Layer 5 of a small transformer language model trained on English Wikipedia (10 layers, counted from 0, width 64).
A neuron adds its activation times its output weights to the MLP's output. To switch it off is to set its activation to zero at one token and run the rest of the model.
A neuron's activation on a vector x is SiLU(gate . x) times (in . x), where the dot is the dot product.

Input weights of the MLP neurons that the questions are about. A number n stands for (n - 500) times 0.0029.
n4 gate: 394 417 687 497 706 522 482 244 434 498 464 569 513 599 532 389 505 575 603 578 516 641 549 553 497 393 530 471 543 379 426 475 601 554 401 469 578 519 203 684 483 404 509 542 545 541 531 659 669 413 509 530 549 409 539 554 573 631 433 455 479 530 498 484
n23 gate: 459 638 534 547 599 496 508 293 530 468 501 496 523 579 467 408 363 620 290 366 417 505 552 549 554 449 304 483 333 438 528 524 451 408 577 513 529 418 670 522 624 409 554 557 381 436 608 555 496 542 505 576 578 472 342 520 475 484 342 606 351 483 549 404
n39 gate: 579 415 456 374 557 682 596 528 671 308 365 603 362 532 606 690 460 494 488 434 564 619 606 622 563 432 468 485 495 565 383 585 670 526 519 541 333 649 448 583 458 520 432 427 390 509 539 419 423 512 457 485 507 635 510 382 501 475 446 524 381 467 537 481
n50 gate: 591 670 438 327 473 362 451 468 375 429 572 565 639 571 510 247 213 477 528 442 519 583 670 413 523 617 667 406 402 352 425 271 532 518 524 526 546 685 570 574 550 389 584 576 624 423 512 562 437 445 554 638 465 167 389 416 636 417 248 542 600 459 357 556
n51 gate: 583 481 325 465 485 703 443 538 500 375 616 464 668 412 465 498 631 295 435 355 493 444 513 397 446 505 493 401 540 605 477 475 716 419 566 529 576 501 688 617 385 509 504 566 417 460 396 421 463 554 340 644 475 683 380 397 341 428 396 436 445 532 490 436
n54 gate: 553 588 419 737 401 465 461 473 454 418 330 434 471 449 469 520 524 686 667 503 609 505 485 702 661 502 384 348 573 543 541 576 454 588 479 539 692 552 478 446 514 518 553 510 675 441 375 408 332 566 495 584 316 534 466 491 363 427 415 342 489 514 382 396
n63 gate: 470 486 588 291 557 620 453 412 422 509 502 666 466 546 522 630 527 529 535 633 512 455 364 424 496 503 517 479 544 592 516 668 501 611 557 580 630 491 240 524 464 296 486 496 455 534 685 482 563 408 628 471 504 477 519 388 554 458 386 431 466 560 504 550
n88 gate: 423 482 564 565 693 574 514 437 584 513 524 478 581 624 626 455 455 495 510 493 566 418 569 461 456 348 355 599 435 509 423 349 596 534 568 553 482 643 570 510 566 447 441 472 428 379 474 323 720 575 489 326 605 811 611 538 497 443 451 663 363 654 513 501
n90 gate: 611 330 397 317 466 753 512 367 412 582 452 385 357 622 445 498 420 548 547 352 426 494 397 494 514 374 380 492 714 735 438 338 599 496 398 547 502 571 340 590 308 454 537 491 529 518 729 395 585 393 672 625 379 521 595 699 508 454 406 343 565 670 493 414
n92 gate: 519 579 572 511 464 545 472 518 428 508 413 334 537 430 539 324 588 424 425 438 556 379 581 389 482 428 754 516 507 566 516 576 561 528 600 501 626 616 434 427 600 526 618 434 513 593 506 469 476 325 509 500 482 566 405 521 558 607 459 479 550 662 493 431
n98 gate: 450 567 355 433 398 441 456 498 476 437 434 457 451 541 531 525 448 572 595 604 681 381 515 373 602 499 470 510 529 369 552 287 521 263 461 569 584 429 534 538 485 541 516 430 494 423 426 353 416 443 554 524 590 496 564 436 466 450 563 553 523 488 447 621
n134 gate: 526 660 390 667 430 319 500 466 492 390 332 671 555 512 402 387 572 430 632 492 647 539 696 548 439 459 448 464 485 334 563 414 425 421 482 599 467 491 421 491 397 522 638 558 271 610 439 587 419 595 484 395 527 390 455 431 401 451 413 594 476 640 415 456
n161 gate: 359 437 627 472 477 627 497 437 355 568 378 622 581 598 591 533 395 500 638 499 457 318 432 517 509 590 542 625 507 360 592 442 518 558 390 713 601 452 659 669 570 465 414 524 644 588 394 495 415 447 632 662 550 586 474 490 467 362 520 439 384 459 536 557
n171 gate: 478 508 534 644 570 444 600 476 511 452 373 644 450 508 371 549 594 519 643 504 625 598 528 608 505 487 577 494 507 640 582 438 534 493 443 419 536 414 485 641 645 481 527 605 533 580 435 618 542 563 524 416 471 390 670 648 576 447 487 462 368 572 429 592
n175 gate: 535 532 357 535 541 511 422 496 521 605 452 674 605 605 559 556 565 370 460 426 581 376 409 530 574 311 687 466 508 417 675 709 656 557 361 433 371 550 513 528 419 411 376 525 697 537 474 661 532 394 502 547 521 489 354 623 465 569 344 626 444 623 500 532
n185 gate: 389 558 475 394 374 699 344 597 375 457 739 591 557 418 504 289 661 560 470 486 574 623 637 488 588 556 578 736 490 601 427 527 569 612 385 540 581 528 350 456 354 606 502 709 600 500 464 625 481 518 501 474 693 629 698 606 545 601 606 463 475 416 641 505
n4 in: 427 494 477 482 579 493 570 278 643 557 380 373 535 574 511 364 588 528 484 519 567 460 375 467 484 484 460 433 636 501 460 353 528 478 518 497 527 489 599 407 597 653 596 491 511 554 406 498 391 568 640 413 494 457 520 483 479 529 515 462 422 502 520 458
n23 in: 482 488 493 372 482 437 458 596 427 539 546 555 409 615 503 525 498 369 360 563 399 609 325 564 618 442 472 689 607 516 560 522 546 602 519 414 490 511 548 365 592 477 527 567 489 603 368 536 576 510 657 524 525 466 519 513 514 424 448 489 489 372 613 574
n39 in: 562 509 457 361 438 432 529 545 561 439 626 485 542 476 553 507 480 505 333 429 580 440 503 463 534 463 578 441 507 576 408 610 657 666 588 466 326 648 441 328 442 627 637 400 475 617 565 473 482 537 439 371 546 452 495 622 375 391 435 482 457 492 377 527
n50 in: 474 427 356 367 536 570 514 456 278 491 551 500 414 297 611 451 559 539 364 315 578 500 499 445 576 484 648 455 333 427 446 539 428 398 479 328 529 417 468 653 425 518 591 593 624 496 567 512 566 579 543 582 404 525 487 535 500 362 514 551 502 512 476 290
n51 in: 551 518 608 330 423 430 461 626 591 484 469 570 521 625 568 525 471 465 557 478 457 642 557 506 491 491 490 645 472 462 435 510 536 514 493 685 735 513 345 426 356 436 357 515 562 424 501 642 454 502 615 496 662 567 600 482 436 557 605 385 619 482 552 436
n54 in: 305 366 602 416 364 428 524 552 472 429 440 472 556 558 542 496 432 632 755 491 612 377 608 413 442 448 522 480 549 350 584 479 679 494 640 588 583 541 455 662 556 579 650 526 437 540 429 436 330 582 394 405 454 571 514 643 424 423 482 453 489 451 277 387
n63 in: 464 486 513 510 503 497 443 518 471 395 433 597 647 473 576 618 379 485 334 675 553 530 470 444 514 486 443 448 574 446 492 611 569 346 624 487 619 447 568 534 491 444 553 562 498 517 508 562 528 521 373 460 673 593 476 488 467 605 425 521 453 518 557 447
n88 in: 362 562 509 547 688 497 497 445 448 491 445 492 543 350 482 584 426 363 510 484 535 461 360 547 562 394 549 608 368 543 571 509 587 410 431 585 470 555 488 654 493 603 512 477 564 604 570 369 573 509 652 519 459 535 511 374 530 405 464 590 449 587 369 543
n90 in: 363 509 461 484 519 515 559 401 527 513 571 416 553 306 564 484 445 421 433 626 668 575 427 516 545 484 428 375 442 440 418 600 480 460 395 312 660 485 638 476 421 414 493 474 496 532 533 317 505 552 594 618 553 656 399 273 460 399 573 666 431 649 616 375
n92 in: 689 476 472 545 433 551 376 473 461 449 501 483 512 457 648 257 486 570 586 516 623 354 557 480 414 410 621 443 560 599 532 516 470 607 597 591 609 503 469 395 611 553 488 505 418 491 327 416 410 509 545 469 524 466 486 562 501 481 451 503 684 584 582 541
n98 in: 509 475 623 575 566 484 495 539 519 591 579 566 587 437 465 579 400 448 584 437 537 463 415 479 505 558 519 543 334 606 511 584 676 639 419 506 463 368 602 432 555 367 509 482 649 514 581 503 573 554 509 277 656 502 514 426 412 451 438 469 622 624 596 546
n134 in: 648 430 501 581 535 590 439 555 645 384 453 548 518 355 526 631 394 596 383 633 410 454 453 510 543 661 504 547 501 566 460 405 572 501 591 433 423 378 402 610 526 542 575 488 673 603 543 450 490 424 341 511 426 475 391 609 523 508 431 648 430 517 606 466
n161 in: 458 632 429 482 451 437 546 528 478 465 607 310 283 464 530 582 534 527 428 430 430 604 553 477 558 604 449 536 358 522 540 371 564 368 362 600 405 415 460 550 482 537 572 387 505 340 477 527 432 666 491 602 471 577 476 483 498 429 537 567 508 686 447 406
n171 in: 369 437 404 444 488 532 361 576 542 449 593 422 413 430 414 389 398 493 405 486 451 538 466 379 504 435 664 577 392 452 564 520 430 577 451 445 574 505 440 453 472 561 535 664 456 564 519 520 580 418 548 541 446 660 515 467 573 457 400 368 404 494 585 593
n175 in: 521 332 481 473 304 424 387 543 490 581 508 395 386 630 576 392 394 471 508 567 492 461 490 495 498 504 446 650 500 496 536 558 732 732 692 477 431 456 362 583 530 435 523 384 307 529 447 521 484 518 407 425 573 389 532 517 506 536 470 607 485 406 520 540
n185 in: 489 356 420 561 408 622 501 520 590 420 540 500 512 458 372 568 542 516 389 459 455 480 550 541 462 630 471 595 393 435 245 547 645 415 274 502 546 496 440 539 545 516 524 475 653 426 443 520 579 516 466 645 972 504 417 495 449 540 561 531 516 617 379 601

Output weights of the MLP neurons that the questions are about. A number n stands for (n - 500) times 0.0016.
n4: 808 708 423 942 443 434 353 426 564 413 491 617 720 555 475 646 853 412 320 224 493 657 491 331 479 142 686 609 347 752 327 361 380 399 499 725 470 287 463 437 670 471 400 468 578 509 315 191 747 638 326 628 346 589 417 525 485 420 867 356 589 342 468 504
n23: 366 458 486 535 371 574 624 456 608 417 598 208 496 331 250 755 347 628 520 572 645 463 846 541 393 968 851 560 377 383 599 354 422 548 718 533 538 595 496 298 696 554 608 564 611 413 401 266 400 428 726 487 349 788 579 344 411 614 149 549 520 440 582 752
n39: 423 368 265 486 348 539 699 556 470 499 453 573 356 322 387 670 920 389 486 428 563 683 602 523 409 396 724 572 476 485 189 621 466 543 441 600 745 556 589 658 636 579 306 663 375 701 402 476 545 542 376 417 627 545 564 332 641 82 461 703 393 681 289 587
n50: 514 355 471 419 645 863 573 583 476 497 692 348 574 737 689 321 81 528 698 362 502 600 630 383 361 500 788 618 408 340 415 276 531 729 411 490 443 711 649 553 275 486 419 804 421 495 699 601 704 469 821 508 340 372 410 577 433 329 290 436 522 753 159 456
n51: 371 449 675 161 371 659 664 466 576 500 221 640 353 568 577 533 530 330 773 688 382 827 478 180 624 454 151 663 654 596 398 229 367 283 527 801 449 330 404 437 419 339 644 465 326 482 784 780 248 468 673 675 454 258 857 408 478 636 327 241 750 526 773 540
n54: 477 551 287 540 761 260 466 301 665 526 396 651 336 551 487 911 452 229 195 761 308 530 216 545 705 720 236 802 617 558 520 364 404 400 686 547 626 526 413 502 816 279 182 449 592 771 489 448 481 408 381 557 466 405 890 548 261 643 735 810 737 581 716 766
n63: 653 226 781 683 476 574 414 829 247 442 592 408 791 208 410 733 169 484 544 612 614 436 368 514 419 639 357 751 531 680 348 521 686 730 506 527 545 586 863 472 426 660 224 596 248 474 579 774 330 379 625 612 819 680 506 339 437 339 348 435 534 835 676 512
n88: 567 659 625 662 703 588 637 199 481 184 738 421 622 295 814 689 449 657 512 702 630 595 667 487 702 500 370 469 613 359 448 105 276 510 455 544 509 719 701 357 554 222 415 513 792 435 487 326 478 574 524 403 218 555 745 434 425 689 609 362 710 738 463 627
n90: 498 823 326 395 547 51 182 374 803 338 633 657 466 381 567 716 298 442 542 566 461 445 370 232 584 681 357 418 710 516 495 436 321 521 533 348 661 269 382 366 344 353 615 411 630 361 395 415 195 827 642 710 561 348 410 127 719 611 578 539 756 317 617 687
n92: 298 602 633 508 544 378 641 647 514 766 792 620 322 543 400 693 564 414 374 553 301 618 208 402 523 592 163 585 596 192 384 265 668 580 402 388 523 561 357 525 347 440 654 672 682 359 829 464 747 717 378 460 391 616 347 464 385 541 804 668 320 293 289 579
n98: 640 411 355 542 789 590 637 511 556 128 590 218 554 596 721 385 650 332 286 550 631 404 704 426 379 510 260 652 462 316 543 503 363 454 389 639 600 540 602 545 470 346 552 236 618 718 321 405 346 638 534 240 530 310 371 564 297 450 502 391 714 497 284 598
n134: 777 500 559 603 388 415 469 422 417 579 301 856 799 382 314 527 733 568 392 483 505 855 399 406 684 544 420 346 637 640 384 267 295 493 465 536 706 409 506 380 677 399 362 356 280 443 481 493 163 424 583 781 515 513 554 606 519 539 451 346 800 326 585 396
n161: 470 634 794 583 359 407 387 677 648 490 753 307 611 622 546 751 733 471 486 413 688 592 758 449 737 617 449 532 393 238 396 308 799 313 604 458 803 373 640 529 570 295 193 635 539 159 628 525 464 845 673 613 206 718 414 497 508 538 621 577 598 608 704 460
n171: 495 389 660 692 677 577 968 619 744 626 558 723 503 668 283 357 478 471 515 432 453 567 400 746 413 513 614 222 708 537 572 581 569 401 295 657 567 441 486 854 713 460 514 655 629 477 437 365 628 645 558 287 611 213 380 716 395 757 492 570 613 463 396 611
n175: 525 401 271 515 238 295 282 676 240 493 549 443 326 739 678 503 240 519 418 570 542 605 411 389 840 440 411 834 376 438 562 648 513 447 263 355 503 441 666 812 269 414 426 922 136 583 496 427 492 157 346 571 633 506 293 916 444 448 306 709 630 429 571 547
n185: 429 491 506 425 300 261 383 920 739 240 662 636 335 566 534 711 543 338 558 675 277 463 646 515 168 728 564 354 403 543 336 703 608 526 318 543 926 670 546 536 485 313 196 909 635 298 635 473 613 537 369 499 841 676 694 632 804 556 432 422 118 615 521 478

Each question names a token from some text and the token that comes next. It shows the vector x that enters the MLP there. A number n stands for (n - 500) times 0.0038.

Then comes g, the gradient of the next token's log-probability with respect to the MLP's output, scaled to length 1. A neuron's effect is roughly proportional to its activation times (output weights . g). A number n stands for (n - 500) times 0.00094.

"9", then "5"
x: 401 557 427 471 656 143 383 421 467 572 495 547 332 384 555 588 356 432 264 411 505 532 583 499 236 459 729 734 691 609 500 759 662 384 510 362 741 311 549 737 499 521 599 385 573 456 296 435 377 349 369 719 412 825 456 599 419 546 655 480 713 387 575 623
g: 526 708 594 560 326 429 589 453 739 385 411 803 425 426 320 598 253 337 630 475 675 578 612 345 497 359 438 561 371 437 361 780 573 502 330 429 456 563 479 865 506 560 435 442 540 717 690 517 590 534 660 446 497 397 585 561 300 371 459 400 472 269 346 537
Which neuron, switched off, lowers the next token's probability most? n51

" adv", then "oc"
x: 204 553 611 603 487 358 533 392 410 446 304 657 478 319 634 650 362 279 441 357 383 462 236 352 321 584 719 587 579 565 77 446 608 675 365 385 511 237 465 477 575 655 401 427 351 383 432 342 596 642 609 314 505 358 769 542 195 485 525 480 572 364 615 537
g: 529 345 461 453 502 526 563 432 496 567 385 515 486 404 337 564 779 588 370 341 659 558 447 292 442 410 467 565 282 561 331 562 312 403 590 759 448 492 659 490 347 506 474 554 379 427 477 574 555 766 853 370 510 110 464 666 591 314 536 485 365 597 386 724
Which neuron, switched off, lowers the next token's probability most? n23

"ative", then ","
x: 651 665 563 451 384 153 489 237 558 557 423 672 317 437 270 540 639 607 377 430 453 500 541 327 350 303 477 572 573 645 189 590 637 357 336 256 448 184 473 597 511 643 541 370 485 522 403 258 301 615 463 623 471 642 603 611 673 609 651 449 549 333 633 713
g: 588 660 553 477 613 589 399 493 512 646 648 497 451 535 148 544 398 369 627 406 367 321 620 595 309 581 835 448 489 510 464 554 783 515 515 573 690 345 477 490 283 366 649 387 672 433 606 715 519 510 515 531 364 602 798 268 516 550 605 440 280 517 546 654
Which neuron, switched off, lowers the next token's probability most? n98

"str", then "um"
x: 248 605 444 302 403 429 595 424 637 687 449 602 390 442 704 415 440 292 401 616 474 449 604 289 301 654 593 765 348 532 211 665 577 497 572 206 459 273 769 844 507 403 705 401 511 411 475 462 724 506 652 558 499 511 464 528 449 197 685 590 762 242 553 597
g: 445 410 730 364 148 548 560 590 484 458 649 552 442 486 464 274 825 365 645 599 730 370 353 631 578 506 410 427 546 450 635 576 722 485 677 228 574 516 298 660 478 588 534 442 561 534 571 461 426 431 475 549 363 526 498 506 733 421 663 296 640 377 295 666
Which neuron, switched off, raises the next token's probability most? n50

"ent", then "\n\n"
x: 268 617 572 319 518 332 491 396 540 674 386 571 334 253 278 500 450 502 489 464 491 562 512 557 300 288 586 591 613 610 393 643 606 658 217 299 421 375 327 507 574 704 683 482 661 465 567 83 526 645 540 730 243 764 601 535 400 559 413 481 756 466 584 761
g: 583 687 696 656 369 566 493 626 335 474 532 541 387 508 270 547 655 351 294 488 674 179 610 244 635 490 388 361 635 398 402 357 681 500 719 487 779 582 319 364 478 246 474 560 702 440 411 315 451 539 433 413 456 553 367 521 524 414 406 594 664 397 446 569
Which neuron, switched off, lowers the next token's probability most? n90

"i", then " College"
x: 498 784 708 439 547 264 528 159 780 600 426 604 319 382 525 421 644 388 361 515 525 297 536 491 323 288 418 436 510 454 135 379 569 311 292 277 675 368 462 566 518 477 594 323 488 477 528 309 261 502 365 446 479 611 626 496 546 413 563 504 603 243 583 582
g: 343 522 365 905 618 382 506 576 374 587 549 609 642 402 780 383 612 518 337 550 486 593 538 499 721 681 507 556 446 577 450 641 503 555 576 818 473 465 539 524 528 654 435 676 646 705 428 343 329 364 490 511 608 380 266 551 482 626 720 415 422 305 297 407
Which neuron, switched off, raises the next token's probability most? n98

" position", then "s"
x: 509 533 650 417 425 251 537 411 532 523 384 777 277 374 284 567 154 364 406 334 301 369 409 496 265 428 727 447 495 481 514 585 635 600 360 387 425 273 402 355 711 647 569 410 364 341 425 255 532 613 526 472 449 473 542 401 386 861 645 402 687 346 713 546
g: 567 420 716 183 326 510 477 607 610 489 359 615 513 682 614 462 733 566 523 500 334 753 482 327 447 514 862 348 472 491 369 350 446 436 763 590 630 377 470 405 367 572 359 333 545 396 477 426 600 358 387 550 608 422 553 419 346 544 563 512 249 536 443 228
Which two neurons, each switched off alone, lower its probability most, in order? n98, n175

",", then " and"
x: 602 677 890 584 472 75 555 326 488 379 316 754 469 476 549 488 486 590 174 350 457 327 513 134 271 411 444 524 577 474 381 557 427 455 434 215 585 307 443 564 580 495 459 339 397 339 560 521 351 580 475 558 429 626 458 603 578 745 576 517 568 455 514 421
g: 454 417 706 367 598 498 587 462 412 387 400 609 281 501 591 372 479 406 486 596 670 187 511 294 399 692 962 295 580 485 735 439 544 443 497 402 532 303 363 420 257 605 597 543 520 496 496 620 327 266 353 595 650 451 512 399 579 519 344 451 463 477 490 393
Which neuron, switched off, raises the next token's probability most? n23

"c", then "rib"
x: 476 626 638 491 193 305 593 285 592 575 214 371 247 410 645 495 419 219 456 303 647 573 411 483 387 383 491 558 397 304 510 540 608 601 475 133 400 217 475 694 447 604 681 595 412 464 413 415 520 585 726 404 325 648 804 512 583 437 589 496 434 242 587 714
g: 452 535 574 379 748 600 710 586 463 192 449 586 334 500 622 485 390 436 661 513 605 430 338 560 600 462 391 438 622 670 625 610 595 161 398 477 598 571 477 820 444 748 446 551 428 616 795 561 387 640 403 366 437 617 316 279 556 536 582 671 519 606 465 569
Which neuron, switched off, lowers the next token's probability most? n171

"les", then " throughout"
x: 515 830 678 449 486 50 480 240 593 475 431 708 620 301 403 583 529 455 383 401 510 114 485 414 416 506 505 705 705 475 497 491 464 467 363 246 571 264 556 518 632 559 687 339 474 484 464 398 314 452 407 523 473 550 657 413 504 515 608 517 569 367 657 562
g: 435 645 290 513 439 467 444 593 269 361 255 507 394 458 290 565 359 554 376 463 269 611 620 446 645 751 538 571 426 815 473 461 661 376 440 581 522 492 393 560 596 527 507 619 307 585 664 549 570 478 507 631 565 663 848 572 459 626 531 335 424 703 803 554
Which neuron, switched off, raises the next token's probability most? n98

"1", then "8"
x: 513 659 702 704 472 145 542 398 517 548 416 624 528 494 654 653 329 394 342 409 468 454 531 494 347 471 726 825 677 764 482 691 557 484 532 285 610 190 609 526 509 474 562 240 640 437 415 468 446 622 328 567 320 706 528 452 603 579 598 577 397 199 487 514
g: 541 419 587 390 485 394 650 495 541 382 444 518 740 408 552 520 425 586 504 582 785 222 563 467 361 638 593 763 436 612 393 577 571 549 270 482 406 318 805 338 441 400 575 634 642 547 661 753 552 445 669 311 291 590 472 418 372 416 732 617 687 519 644 530
Which neuron, switched off, raises the next token's probability most? n63

" |", then " "
x: 573 555 725 587 510 173 700 370 596 480 405 706 428 474 493 658 426 533 224 563 348 601 502 268 373 463 363 625 695 448 269 490 462 443 157 264 612 302 629 582 408 479 468 277 368 380 622 516 410 557 323 555 250 594 533 604 577 656 575 568 558 226 412 629
g: 305 358 461 551 438 475 463 739 370 514 300 486 590 302 385 639 414 704 301 460 288 330 365 548 665 450 681 640 733 245 630 517 558 542 690 446 499 438 320 317 557 480 508 474 664 515 547 519 644 367 688 433 397 548 425 657 519 690 439 315 392 272 260 540
Which neuron, switched off, lowers the next token's probability most? n92

"1", then "9"
x: 580 416 462 788 561 256 527 367 431 553 407 658 313 371 642 553 314 353 271 390 423 631 575 509 368 420 748 823 669 697 395 690 538 534 470 294 580 263 543 487 472 552 534 191 601 440 292 578 482 550 490 472 180 685 585 575 545 629 606 518 436 267 505 626
g: 492 441 295 492 741 602 504 544 391 512 470 588 587 520 451 353 314 577 598 547 703 401 237 207 409 528 421 858 362 495 352 672 496 346 471 462 239 353 583 690 527 373 478 652 491 418 609 724 491 354 558 614 598 508 552 694 392 411 464 569 503 319 618 751
Which neuron, switched off, lowers the next token's probability most? n175

"Ind", then "ependent"
x: 535 619 411 397 259 263 430 348 624 401 441 637 773 555 479 555 585 449 394 360 201 500 474 240 191 433 723 588 349 489 270 595 608 759 250 447 651 158 521 661 537 458 549 231 555 576 422 388 482 389 445 617 583 663 622 707 597 500 771 556 617 264 544 513
g: 576 414 428 650 576 614 669 619 398 311 327 565 598 273 364 734 379 472 417 383 450 560 564 281 430 410 361 531 609 489 617 494 129 385 418 704 570 275 455 329 519 477 578 447 377 627 360 591 573 636 549 577 654 330 711 720 712 451 494 470 624 443 396 726
Which neuron, switched off, lowers the next token's probability most? n51

" ab", then "ort"
x: 497 685 648 631 462 362 486 486 422 342 353 574 541 377 647 678 474 339 483 368 322 684 416 194 248 446 632 493 403 522 358 531 559 533 402 137 643 155 318 710 418 593 422 315 459 302 141 407 616 769 639 459 388 430 503 261 548 362 528 432 655 439 519 724
g: 409 433 511 724 266 544 430 266 551 586 510 357 683 588 504 630 574 690 499 513 411 561 372 398 543 288 483 507 517 371 275 453 446 508 213 633 311 425 483 550 550 190 536 474 539 648 543 566 594 886 366 616 479 175 515 598 621 536 583 513 461 605 474 718
Which neuron, switched off, raises the next token's probability most? n88

" ", then "7"
x: 581 445 661 595 356 112 462 343 589 488 383 492 613 516 625 699 446 527 369 400 458 452 607 534 258 478 731 719 719 585 279 586 499 554 409 223 710 246 586 574 448 481 654 281 427 459 439 392 523 448 506 481 339 789 602 641 450 793 508 598 848 368 492 559
g: 563 610 471 366 740 416 763 426 404 642 349 467 417 538 349 705 315 488 282 603 469 490 367 456 585 719 555 408 518 618 363 406 450 496 364 479 595 442 446 434 539 474 406 432 449 703 616 585 289 361 210 416 290 404 460 231 572 513 579 465 392 276 553 141
Which neuron, switched off, lowers the next token's probability most? n92

"\n\n", then "D"
x: 589 608 807 515 393 100 477 189 349 296 419 620 453 171 496 455 543 524 514 507 616 599 549 348 299 520 540 659 605 390 330 570 602 447 512 185 544 532 575 542 408 580 443 236 470 273 674 630 501 565 582 563 362 605 612 496 411 502 522 562 551 530 317 745
g: 401 543 624 588 474 498 638 758 675 489 521 309 468 455 675 311 425 624 679 622 446 673 510 457 283 558 600 200 335 477 539 253 278 576 497 401 526 589 544 297 307 462 448 465 462 452 391 276 212 701 601 654 355 482 514 527 428 562 283 606 422 325 644 472
Which two neurons, each switched off alone, lower its probability most, in order? n50, n23

"ing", then " the"
x: 495 935 431 598 599 83 492 227 551 384 416 678 402 305 501 542 478 568 443 316 666 456 447 605 329 422 493 444 575 432 406 493 543 428 439 238 630 254 417 658 683 561 749 257 405 578 663 459 426 602 524 526 489 534 632 445 653 521 527 305 557 370 618 659
g: 772 447 192 394 542 566 571 417 430 407 388 497 725 435 616 355 660 517 438 330 663 689 663 282 630 378 369 519 480 470 481 313 736 620 645 369 618 651 443 498 488 409 507 409 541 375 439 526 430 545 646 559 538 288 377 375 592 551 541 124 741 559 482 649
Which two neurons, each switched off alone, lower its probability most, in order? n4, n171

" ", then "1"
x: 667 314 560 588 385 218 426 351 500 446 411 567 513 425 582 662 450 503 334 431 416 591 594 624 325 491 716 693 715 581 271 637 425 596 381 134 567 314 554 584 443 501 578 322 429 424 306 476 547 425 579 457 199 859 598 764 414 736 553 521 820 408 497 542
g: 759 404 745 624 584 651 451 710 446 442 462 601 570 408 852 472 578 831 434 386 471 562 713 732 476 358 626 698 404 432 390 389 417 418 745 350 445 534 553 618 416 472 493 461 487 369 589 461 588 618 450 575 422 425 463 322 320 552 495 458 462 855 490 561
Which neuron, switched off, lowers the next token's probability most? n88

"p", then "ole"
x: 524 797 669 459 395 461 506 319 906 536 469 488 358 372 826 633 659 524 417 520 294 357 622 182 457 463 542 561 524 409 390 788 467 521 402 277 463 355 576 586 612 547 625 350 601 589 610 403 568 655 465 356 264 467 610 504 444 417 789 422 638 300 575 569
g: 592 566 640 329 556 536 399 510 690 611 461 642 322 494 364 648 397 423 521 441 555 541 506 304 489 441 382 503 254 309 414 338 561 320 493 394 596 749 424 621 429 555 453 785 647 215 393 552 646 621 696 410 472 765 604 867 655 464 488 540 596 536 596 591
Which neuron, switched off, lowers the next token's probability most? n185

" A", then "&"
x: 578 604 692 602 353 231 413 263 797 425 533 600 553 272 604 569 522 509 424 493 327 515 446 345 283 303 486 521 551 506 300 569 446 589 356 261 828 328 658 601 400 533 461 437 456 566 385 386 313 381 483 439 289 483 721 735 487 760 766 572 585 363 368 532
g: 544 481 690 632 390 627 365 491 535 500 795 633 584 326 644 616 627 328 459 395 689 460 630 533 515 580 654 601 391 361 609 574 423 317 527 748 508 560 541 494 367 509 398 552 550 698 613 537 672 434 496 510 354 712 563 578 510 462 365 615 109 377 187 715
Which neuron, switched off, lowers the next token's probability most? n161

"ing", then " mar"
x: 564 789 569 699 475 153 498 319 524 406 389 841 515 126 463 451 436 558 530 319 547 442 420 490 260 548 521 716 622 592 337 549 589 402 462 322 620 225 439 716 616 575 741 533 435 595 572 290 416 544 453 521 503 592 656 644 495 590 495 326 638 428 677 634
g: 451 484 412 449 496 616 479 583 329 306 365 428 633 653 488 485 834 524 346 346 499 532 693 353 536 334 378 439 468 357 342 392 665 442 236 356 573 560 463 597 485 308 412 412 563 591 281 645 291 486 503 694 523 237 397 202 724 456 434 406 628 634 388 437
Which neuron, switched off, lowers the next token's probability most? n134

" the", then " ch"
x: 501 488 691 595 435 71 515 256 459 490 449 694 412 410 665 624 495 602 434 302 499 694 302 456 434 377 409 684 492 387 199 551 463 488 431 307 634 429 473 612 699 562 451 303 449 534 442 311 387 564 573 588 239 772 603 435 734 575 737 540 474 402 439 525
g: 448 447 477 653 516 645 472 297 563 309 439 576 222 629 407 509 704 735 458 476 627 626 384 455 682 199 516 530 489 677 409 383 464 415 262 485 571 534 491 690 696 461 438 535 667 407 525 338 355 797 575 380 374 416 547 354 482 543 289 397 549 300 339 713
Which neuron, switched off, lowers the next token's probability most? n88

"un", then "er"
x: 649 496 537 320 112 434 503 414 564 484 196 473 686 617 645 360 518 470 429 462 648 434 305 598 315 391 593 743 341 582 478 641 667 544 337 117 623 332 595 728 618 911 653 340 467 444 367 374 479 749 445 500 423 447 616 441 364 424 579 421 768 307 473 391
g: 324 399 422 408 653 534 510 491 450 276 614 521 553 394 655 398 710 417 633 700 562 735 369 683 531 410 587 641 600 453 637 660 474 470 429 677 399 577 225 611 688 523 385 250 581 499 695 353 518 380 633 609 422 823 622 492 298 682 563 339 337 561 502 553
Which neuron, switched off, lowers the next token's probability most? n54

"ic", then " Association"
x: 401 701 613 384 462 223 488 139 800 492 378 690 376 505 487 484 634 578 337 333 337 484 558 405 339 380 455 573 409 460 392 590 576 380 388 432 544 83 260 572 322 517 649 593 580 534 543 529 294 493 552 402 326 580 697 658 549 511 656 371 571 268 520 669
g: 388 465 545 380 425 597 527 323 452 373 587 565 648 484 574 195 639 433 535 569 449 509 280 635 443 618 509 383 225 486 484 550 368 675 384 751 311 464 565 619 567 607 472 769 689 400 492 543 646 272 418 392 519 331 386 632 473 504 683 323 199 497 386 740
Which two neurons, each switched off alone, lower its probability most, in order? n171, n51

"o", then "ct"
x: 548 526 424 418 403 449 430 306 959 643 432 532 688 398 557 525 401 347 263 501 373 441 557 570 167 278 602 652 544 449 380 556 524 442 376 292 500 517 520 329 373 458 312 363 363 665 441 444 324 569 501 249 339 541 423 537 529 532 748 575 781 527 705 553
g: 554 622 655 421 442 447 492 571 456 488 610 363 541 343 441 495 189 507 602 529 330 641 470 742 420 576 302 355 443 624 646 490 742 676 587 413 622 751 403 609 630 618 732 557 447 625 558 557 448 379 565 510 235 477 487 436 624 648 922 580 695 542 515 424
Which neuron, switched off, raises the next token's probability most? n39

"ators", then " across"
x: 412 784 696 487 407 124 487 131 559 388 513 746 492 390 307 527 380 449 444 351 577 202 416 441 462 454 567 558 627 674 349 523 476 567 300 275 476 337 496 507 611 655 635 375 447 438 562 274 366 408 472 697 407 465 612 668 523 491 603 353 727 334 531 650
g: 405 765 373 419 583 381 441 577 400 614 369 473 758 501 505 571 480 450 506 186 226 416 802 586 675 478 323 715 614 414 505 527 489 358 526 645 616 326 526 543 538 643 501 580 305 595 409 733 594 601 504 570 548 635 629 556 438 421 436 323 532 709 722 712
Which neuron, switched off, lowers the next token's probability most? n51